Layer 5 of a small transformer language model trained on English Wikipedia (8 layers, counted from 0, width 96). Numbers have three digits each and are written without spaces.
In attention head 2, each number of a token's query is one row of weights dot the token's vector x plus its bias. The head spreads its attention over the tokens so far by the softmax of query dot key.

Query weights of the head. A number n stands for (n - 500) times 0.0032.
q0 (bias -0.305): 512475488521624425451631528602536443718503481447597443583591650442648308617286549373489513662427308606630332558507567308406472188477534464425312493585554428679612548650731558578498413577593536545601338477348596438513339476418473531190578603380468287641775683463405598374407492667505432513
q1 (bias 0.520): 720491473433510397547318342557476356452598499544481441530586238491508462365326581633708473445499476416599422243693516462505427650460453497579643507534223743353575645493355668524445609529483427607489379693666436444492474446516564569649402493647463490403406463400471602403672614326407398436
q2 (bias -0.506): 368460426421417543656631466684411479506615535537449627542448430491436552749539476321367654789334389503492301546392464440467500358627662661295462489495570465782506593546555435440664406471547444559532476418396588493555530548595535430406461481367475506648530626607591526537418421548466547446
q3 (bias 0.278): 508687527488536582367474428403784655414542408299554424455360474429528577396495386536679508382434508620709708629601592455452465481311403437809504389533585487364434578571470616535566339455245440570330409204490541449471469517265537518466402293466317424468521489428533583461455400611504542308
q4 (bias 0.541): 479620595524532341435386515299572506489419516525430419627589406487528627439455423619499724522517546301561624396505464511565539625472557500558526516558448571470476568422385577548512581604591616504504528566685285571533533507502676672549524437663480592363557400483455607488628743393572590643
q5 (bias -0.158): 618356450707488554672629472494539522714459483460554621551516662546474704646620509452453402381575253504349649427162293585535549484398429542490572496663383493547568477444474420343792362215457590440485610456304376504572732721345485778547493515452427421470335644444295549583480280335511443383
q6 (bias 0.164): 604528350475541464604553226559609201399540475661637272547315712315732463449630191712542450401592509481467478329553438616444553489483627598628526753617428353383849203689332395480492387670511216509460675403426792589319360489418576443396508430510635558372534386543719477396459427394336528304
q7 (bias 0.033): 564375532463680533515460656309540269467502577580329559478307415405526547496428453489438590499558354714585346543415620659494517400527482582566492502485534671513577507391404563773436591475710429608384332464575552618544451566513475460555318674746434487413401352271304507514504451485451473624
q8 (bias 0.087): 623541487483504411495478577541529478521540525542629348567500639540703575371444713410442487513568533568437473447334565403519500498731612287580493280404478725420558582565385664225293647460331466594370457462435683627556393644430449597571427634439497586685437648512537315576456353448438613333
q9 (bias -0.115): 541420441687649503547300415564487527447752489588521553533386455408591525464276546210688573459457458486379371441766350568277537471406435695577580555606396533502430569431620403493369470311518489580444431635460583384518500480649595404576272717521516437422397558751406427484365602484574477357
q10 (bias 0.055): 511422250332460552685521539563670404754504452459243548417614487575514265461518464535574319488454530737611371400690373484662448514347486413326318424526529310446570371616589594294668595389655557451320756448590531538343578483477601675474377572727451537322595637408629492377623499308503559292
q11 (bias -0.109): 655492504594488533597485628857375456520502568559529668460416534597579342384429483362411668556549442687299230533599639285253662365369534600666660445366543609496539483480711410559727562544460560373394421710596496382475601517520702311528593221377587478785594406349530491644346598732545515381
q12 (bias 0.189): 679467654453468503154407518515496559565425367578604615676155440334553721305725412522519425428476506615441351508408535565409466514516471471577650368634561458537490374555306699475312595423456327618331365589523481395564419552597454476492412495543283375421492613446683454467438366356388640494
q13 (bias -0.015): 426427522395587647389506575541390434662395415425500501436383329476556618506466467513715144464620515341367365445356520673381295337547529566351766276388274703227724372561281395506301530489367505371322488576451471410722670689391703265627522359585473476479331423435449639468446407494278518441
q14 (bias -0.036): 391446543609390585560448533537754381430460476408596564372606364450388633234555457664611645400554352426523522436377726621625658667823583540493377503439384318201322669475555289505592314440395347779313589682672315360490650544387585229307663521303554308422427537446462605792420515289317483516
q15 (bias 0.053): 381554478569495303452585572634436422399534457599449559659426391346660496639502486537712583570476563269606590539514501586405366516293472705613482414576470465432277494494474478417309547448570459541407530459647471582388357520459531517502494585412591460418519487483552484464582397506570534385
q16 (bias -0.224): 361480421608515589502549668499494455621497467454638419457535637557462394599398696315431456486711416438377561523453463515539450506630401619330391608421485459523671326539731486485591580466559505297439543506422507358625574517427567441450679487453501485401478852274481412444460442526518441739
q17 (bias -0.065): 494367634468453581739546551410356533486705621561479415480506555536388491543391438580623494483432532582587394569635718390493573414492726703556440551527526424464539545585518423411453502556506480427431457370459398548532468670524601483395473522372541639515495443513623595532407380410579549396
q18 (bias 0.066): 516402443681557348661420645273449340638358568531562595599548737697486472306434628460295363399764659839329395510622325638433456469425301670421352291374550517465569340629652602594474512503575602456315480511612520500624228613664651240398522505789251567373462440300356662357563555586495528579
q19 (bias 0.476): 448741684328458478345380403289399315417431501260278426468530294467426542308383499703463475424584592473478579429510634366542475707500412381613540551510416614331514466461412785528468668522580348349406482514718428616691621345716450612605398660456354660418426391538584663613730710488633537610
q20 (bias 0.173): 512432485521677753569314521644432523394486561467596458563586381432268430367391479531713523366478358542614569361561412377764378668396664439471400711561414585490578612591466399464480421442513479505640477584550368510538488589549445447586613511630673582463447376582575362475358688591502510536
q21 (bias -0.100): 121603409442370446460528544496426511703520694580515494779543606459547718676541640413407608753461339310717584469350591655431661385669594860487251649602619436721476615699600538523574594540761616523547673322336555553295503545653611576351155440414699379501550363700601474786368469545695624541
q22 (bias -0.011): 499467439397552472453551572644301560557481471502544451499613271468557531409449453546381586535460540550492480576492349389492642449402500407518379516650451451468651556407552567565412604835713525661517478477433417501412657405672568481468554464497436525551593649575533421555475328557481327467
q23 (bias 0.210): 359550308399318471525577629524466553529396593629754567418509465455670585603524399392605629529408635419457353675656463379499490420763620595519502523528402486513554513369307408651440362389383376700491458671491575567554537554425490420414378612510575638425394467398556437627608387458434610626
q24 (bias -0.044): 570619702473289554218268586581570484548569576453431521318561522666224486330239341508489578317386602543382632579460243330782569376480430390572623552410607515361243386475216704605484570585446481506398415555572490324627505451414632203534521550493476636442483452495465355319430568468386402527
q25 (bias -0.133): 401521680614414512451518481435743433574405421524442377401530489418424394470356593226516401565575373665576580590711598453527607524449460552465439668561473507468368629581721567459594649434446492410583532430405433511461306494677410428451568470488504547491386668654512681541384655561590460469
q26 (bias 0.065): 578449539428610537483364391362620377462484456375367541362859547668619483578500440656228361246411389673450532553448272762362448503523271515291130701303552391429375539817658652600795298679471485334391517628458663290465527521339663577325393384293292484635463313444525597498628398553331295241
q27 (bias -0.019): 463661563712421289452352742448592314412400600625296737409593584603559237619462570404559728532534415424601592442433466366520366577476356488609306337327538432364545621585576630457429748454483542533528589723582346543377456421477407305406642549565404489463441344629527493484479242570521384535
q28 (bias 0.214): 785406447534493671580484430397159672529467460393582513723501583600748754447683465413477450612454571286387668625599628456506400456858658544539616391666522312700358500466405464467470536762527477458462764474586399535323424611552442725651363403591504334338439596503588434714446425345505518452
q29 (bias -0.021): 457610645511410397499319692534520493673371574427569431430386544586487654611499456634601486605352642760405508566566539533527639537417528458617575340611490594408643642382569603116267633590478396566420379585366356483696447636468399219615313458406380522579469533677562666554587487449537470406
q30 (bias 0.017): 591582354501318512486666442426375506449547401414430566541536467527473464501456545671675450362477501318582537424619439448491383623560546393541418591272359529372360538388503347299350522529301464598429507507608536316468312609421579606536482538622628306554533630608477394333709358551480357575
q31 (bias 0.182): 410496576485428219477515798489410690487722396625440435683462573522746982444425604484745590521446808602598625498586451714393865399575500391749651446450254569363510470501343880333321569476447545553527486475698696401424551316589426637391531383416129508720274300549552542405437518069516880416

Each question shows a short text with each token's key, already scaled and adjusted for position as the last token sees it. A number n stands for (n - 500) times 0.0013.

Then comes the last token's vector x. A number n stands for (n - 500) times 0.0099.

0 " was": 499465530602793467529500547465450479540503505632508516558482477508547512456564571493538497520551
1 " ": 519420475614685378510479598544493506497488488451460482544506454575495500449523554494527473502543
2 "9": 541395390605752393472476565523473513522451493558490444571482451552482477486516541559503489483528
3 "9": 531426382609733398430452499471475486540483499509519433565488460542480460469530542526514479461534
4 ".": 497498460622769452475492561496499544483533464559511456539420491526469566480555581474500482499535
5 "2": 466507398569760397480486591521428516442448466619496451498433464564460523499500534419496499471479
6 "5": 468542361548685366467529514468461524481419512522488453482446497561436557493536541452535510459511
7 "%": 491560419568662426436541453456582508572556522482504484509553482527491520506543582519525521516544
8 " W": 532582350580730416507432508509487496546510490535474532494575459525495501461484558502510482466554
x: 456479526531435362460389471524580475603506674562502448649430456484530810472592486278473592533473496375483478489564499525442511590578614461956459470577405536533560495506521590559509613700586562534423416439439451446518345479486565575605559351397364522591598496321445457594561518564546381545
To which token does the last token give the most attention? 0 " was"

0 "e": 483454538614853415564491566498483470527505501585506509575515497531562514440543594491563494500598
1 "en": 474382455558758398532457538579483411426487481481482463582565448568479458473488581584519500492615
2 " the": 523380352675790449535501565407500480481492471511500472540582454574417512541518547544474430468574
3 " a": 550441353656792380561415555507498451522531482456513385551556433575455494517474531545487451489524
4 "g": 518524345607735390494457519529477430444499505406551403565621413562475486494452527531518426572536
5 "es": 476621460619743357548471520457495440570496488454538433563527435542432418487431578502504500530538
6 " of": 471581376648860405585485611494518450504479457487489468525501466550439422491455580517533530513549
7 " ": 499600388618767341519441557542497499531501481456454487496595476560481505431520576513493462530549
8 "18": 537637287617780373435501562488469540570421485456472530456562471530486476461503555578453494528564
x: 571465684396439554467438460414569550617340328531288485447560423586629677455582627300548571632535406444438666504517512485566675459423496367382499473638395339506583513570576387612469571547557655480645549563737494549572511459458720505538555363591454676344621519355458658503565515558456444441
Which token does the last token look at most, and with what share of its attention? 4 "g", with about 20%

0 "w": 480455540597808422546497552516475475513509490576513511568516483528539520458531580492550482505586
1 "in": 462394500577679414511525521534453477530519456445474456573544460550459503520469578498512514547591
2 " L": 541451432608722415524421513512495497547487495519460427579544441543519484458485563492495494489559
3 ".": 543505437583621405542495706525534472579508479557483435529451478497428508512412563448507502572582
4 " M": 518549424618688402482424534502512489538512506475547415566565450522464524483448557490468490492577
5 "er": 489631436547637428511500519538505475609501513398564424562573438512473456472427532543449506593564
6 "k": 419626404554620442489493534487496449599540497419523460551556473500467502508442577509502486549592
7 "er": 430625438560615442507525504489476505597550485375482507550565503504498481493441568520495498586622
8 " con": 539680383548735409525454540520511477487498469458453570480610489526482485489418540523490496543547
x: 390543600459420387609401428483653476628429456513291386587557493555468702499650479578549551499519356488719597600497482465545308348486501623625452482464390676347416526385574675641493471664374608475397438527593444415374434600361476484613491602469613520431409401530362411479658552461534622426
Which token does the last token look at most, and with what share of its attention? 8 " con", with about 50%

0 "ar": 480438543595792420551514554513467481517510506555508506563525491531549515453519578489548496515582
1 "ri": 462374579527621433482493446545511519561545501393457439589599471539392479478416531526525496588557
2 "ed": 512422455611710416521537476426501471535504463517474435574502460538486475476513580510527500531578
3 " c": 558447405602725405553437571492455496531484490487519409540529415547494485501485560500500459517541
4 "ou": 521539466563647400526428549568471493503494551506548388548587435586496475490474496507495427510514
5 "p": 502594426535668375510523491570502466549486477474548437563582456554475510513457561540533492537555
6 "l": 437616442591722403512523522555497513562536502461508494554513486558447528484498574552526489574531
7 "es": 487586448558712402543535533490495484588529511541495509519522483558477469489474601526527493517544
8 " l": 529625378566753414552421533511480484494491483494464540488578450539501472471519565511468476460534
x: 471612509596404385547398400431619406483441363584323533591493603616554654455432355595551641563580537363448488448556465528510407565455627511848404570692560626642269427648496549357493559625442584502705389572601478448430445444458571544616383494471558603453473559443362542634470528704662575495
To which token does the last token give the most attention? 8 " l"

0 " (": 495430504664875405537484570482521493539519492623491540575470468501560523450541591459539492487552
1 "19": 538293315638707377466442495457442550582423472493454459598439416506544472474511508575469501531543
2 "7": 551435377676688363442454481501500523614535474416490466544400424494567471420523543625519550515586
3 "0": 524438370589737369498496590542512574628507492444510416528498443586542443475518590535564508526556
4 ")": 516498429625763395553586529474386564577487499526519437540481488545559486481550597495568546500525
5 " |\n": 507516403678911420548523588552508530358532495586489489510511448541563585493560559463489543485566
6 "|": 500541391698907418507538628571495512393504472625497466487536511534590511440612531432447526441526
7 " ": 506622407658799364515436566588486506487494475506441482470606461549593509433522547498481467490551
8 "1": 591651387693825403512415607599503510525399484528477564439547458532529495480482502527429491515505
x: 626490500374438465466346550523699479558249304559357538510692544542583619469637477388475525484541477397458442553638522497559450539424556472475572353638483302435343525512524319626589664557567694453370549838488541590566495503436564533450511337510451559516607407504365429562450589421633497384
To which token does the last token give the most attention? 3 "0"

0 "en": 482457535573731444536507550508481484509503499554509505551511498522534519466517566512534497508568
1 " by": 483443457568687444547494595502499485519490456552499512558491457552543473520455562538495515508526
2 " the": 509421402625718467522515542443491484477486489504501496526550459545452508519523523521456458484560
3 " P": 540482444605697416516442532534514487533482507520506450562521440523524498483490547500487491502535
4 "a": 520548462546585416518482557512495499552498546408562453538543469527474473459434518528532502538552
5 "e": 488598459544604432493502524508510485533515516396549475552554479509459488478451535498501494556581
6 "on": 446609435532574442490493503486519487560503493416512492544561510500452492495481555515503492566580
7 "ian": 457564406521600440523495525455529491543538455417496489514560498497482460509433551523482488575578
8 "s": 508566463557655428530499497461471484577527509473478531501521482519510455472442572481510492519557
x: 425564596511557470420519598501633552508463593464484586486547558625710798479270452444498586454477626500481463555485461458432325628409454426505546485662410634449446471546361766683517417502514410312447518461578546529554494337574532660583516552598391533472571435490486456545597631564642507633
Which two tokens does the last token look at most, in order? 2 " the", 7 "ian"

0 "if": 484447534619834416553490555521487477516505495563502506576519481520535517439527587509546499496583
1 " it": 490364474633700423500473539488492491533508493571465485572545479569482511534532593542523434513539
2 " was": 487445462652795496478502512413423512570530470666502458580479437524484517494604581528481522512491
3 " a": 522440377670828395560465580465470458490503489492503433553550443577456511515542541535458471457511
4 " d": 521508375621755375568416564556469477525464484508548407545551435553494467499517552499515475497508
5 "ist": 466598356580657406551434502595588504510459538493538416548558451540424540524509536543571484600442
6 "in": 413679388562639377524427499541521454506503458416492460573585440505393489472454524553498474500488
7 "ct": 489580428545674360552541524484515455590512451417490501521560494585367501451476563541577463550528
8 " l": 523628368568776412558403553524483479497482468501454537488578454527530460474497572496463469480542
x: 389631517530394453578423475407638367470383334511280488610518591595601667410423458619540604577575529434418501429571432560603418485553647505811374544647549588646271403614468507346494574537459574450677326657558516471455371519459623621634423472576607552378499570483410518621442533563619545520
Which two tokens does the last token look at most, in order? 3 " a", 5 "ist"

0 "%": 492440528576722432515537526480497502541520499561500513548465502534529506481538572502535507507562
1 " h": 483373468565688464538439530473520507501493493504450478577491462531520473466502546487496464478518
2 "ad": 509464465587715493528491452471447474510472432597508480538477470544460519515557548520487526416489
3 " a": 518467407609736426549481544486460473512503485487504450535536461565454503514519534534467484466520
4 " f": 517508416585717450537424553516490467498475488487535450538528427529517482487460542515466469489518
5 "em": 484591456577625425528444508549487480490496470425539429543578443511468449503471523537475491526522
6 "al": 468596409573702418541511521531513462517492472448503459519515431531412486514494533539522464553514
7 "e": 475586394564679421514491497470517507546536473488502481505525491534423487513496564496519482530559
8 " h": 528631367556675458522429551495525498508490495496458519479545476518511474481487546504496453496520
x: 368405602525345461402484495482541447480399441538145348692386574604543716491530334631433615466573512413535619596447458452538475535520534497737390522547491731584355494480343486462491563633491633499724497383761534454480402566549459503507458437599469539524517582491468472601520526445823495494
To which token does the last token give the most attention? 3 " a"

0 " C": 487455521592782424552475552510480488522491511593500514564508482517550506458531573482539503496574
1 "en": 482355492567624418510470561535534436499501522441456424573536407536448492490407512529510477558564
2 "s": 544483475529565431477526573517481423614476543434452425543534444532488449441428505571576472608515
3 "us": 509486472574743447507520491441593499612575511452512443464471480513542488534466552494499520648551
4 "\n\n": 501480441619847429548505540507540538455495484617503487530449496516531560472583561483498525496528
5 "===": 490515443611920444519499550571496538458546487588506462538437491535486532490581536436502523538504
6 "201": 463551376642758403495453504515482539567472476501492479497505466493546481444515533608457528552565
7 "0": 512546432562753416510511538542522567601494512502507471467510481565534447485546577551501535490525
8 " c": 523636386556745415549457537528460499522459485483465538474589446541510475494478555512523469492513
x: 370587444492486348526521489460536482518445466528370382493382599364569662627421364657529605464384491332533416610480519559546474642626595483785456333782460536289469542542501499467680563395628440447484526585640536450492326641381645486540328386612550539338488445571538536451549501652632524540
Which token does the last token look at most, and with what share of its attention? 5 "===", with about 40%

0 "e": 487465529586767435549494550499487477520504501564505507557512498524547511454533571493547495500574
1 " l": 481394461580682430539414543511493487520492478501458462563515438537518466472495556503457479483536
2 "iv": 556416421558585428536502513562492523581457535408486431548538404553414521527466543543533497520515
3 "ing": 522468481563744409526545504465519510541524474471484436559515440564424458493469556542499493502548
4 " al": 515520394585687425520478553492467492524517502453532420529573437562536459505482556566509492521532
5 "on": 493591438557634437504490502551509466513532468378531415559537419509450511489472539556521453596550
6 "e": 471605439561658420512524494446488513566553463472535468545528478512479442488461573523520505555530
7 " wh": 496581380621771474534433517536560525490518473510472470493512435510508500510469561510470458501498
8 "o": 549571389609721506512471482504487466586501511585487538503483463508519509511600558453540439462534
x: 413479597443404403421402571470593465426496476457478598547470590439679549633412423498455602612539415395471499420599506474434562746435617545419757406468507664616348622339331619619564462532462626537556425487670413617486495661644606495681525379449404292585585494487519457566656601537687439666
To which token does the last token give the most attention? 3 "ing"

0 "om": 483451546594768441540499549506486482528513498562506511562510494521553517464533574508530497509582
1 "e": 475428475577690404541486476464495501546515487445465460554528458550448497488447563491486488554570
2 " for": 507403405600679437531490606497519482517510457510485460552517435570473471535446561586507488490523
3 " a": 518441392630757419551465546479474470514519483499509438536542455569444493501507538543467466472527
4 " h": 530499363580691447533406560535529490486489497505541401556544450523519466482490538505493449511509
5 "ou": 460593405563612429529437497577514526514479530458541408522559447552430493513431509532510425528515
6 "se": 483594413583682398518504481473550493551507478498522448534540492534463468534475571574547497526545
7 "h": 458564370573661472546479518534549479508524511368470501517481476491560543501509562428550428521542
8 "ol": 506619406539558432560449548516504449575529506365453537501544431506460447511434547596488464517509
x: 483485668436419549654389567545479462359450470548383525667481585360483440430327235723366427465454390607617607428565401485299424560417749529746379554575466607366623481476520516635600442557568552575583494540615408490625438545595619525593560585604303567505395414464389561487539526473533539556
To which token does the last token give the most attention? 6 "se"

0 " that": 499468519593762449547508540506495491513500490575500522556480482529536520480539571503534498491555
1 " the": 507428427634727470524518524432505486470488495525494511544540473548439519513537529501473452465563
2 " l": 521439457580686446542404513530492480496498482501462456555517432521544464482492542476462465500533
3 "an": 546490423572616422494483537540509473504500486467496392558534446518432526516486539559493482542560
4 "g": 559536448575576457502511561531456441567475489368539455546546471540532499487429539541533475559523
5 "u": 487588462543593483497451507566440462543534455476545454531544451519437499523404544522542462553492
6 "ag": 468580425546638402513500465488538466515519482428490469527544454527446515499427555497511442520548
7 "e": 485583430549694406529513486454503504547525444492497483504540504534455476512462564464490486518555
8 " s": 520583400560681429521461568497474496529502482466463540490577464524508469486451562501491483495518
x: 453512565651488478454470481465607548573498458556281550547569547565525764537472505455529592573474564336483460545468520413428438649555619484936389491600443606449420524570512660527566476487569599443624574519702537466351319444438550461530468506674638631540505428517371570570563479341751603529
To which token does the last token give the most attention? 1 " the"

0 "in": 470432550612854411562507555514472476520502500586505512578510497530550524444530598500567491513595
1 "i": 469462462558690387557487525504454506562539469337469468558538501537444543495466606496505540541609
2 " ": 561447428592729336535471559544498508546505480443488449529539470581513512424500593481543477491574
3 "/": 489432285569803464536500581482534502432436499737500435519525452534497510504484595479451526450496
4 " A": 495523381655777385524405494503437497582462525497538430568591416557461417478503539513464514420534
5 "m": 457635367606694379548462547546448454553468491382559389564594426546508478465393512529522490539559
6 "ant": 423606404559604383495527521537600472536531517377536486604596448542454490541450564501497498617569
7 "es": 462656409595755381483503530447519454601551485500470520528540489528479473473443600504484489520592
8 "\n": 516543399678883392530516589514526560393528494613495512442554496517572586501555568482474531501562
x: 553479328511481402394294481458662456553516640643531367555567419499541737357642435311599565363625531527539473506635483505490510562428476550381397464751552690424366407465709701491516532635439661529540539473298461599456501643496650593466484376615626630519477498378439484507474582440581573411
To which token does the last token give the most attention? 8 "\n"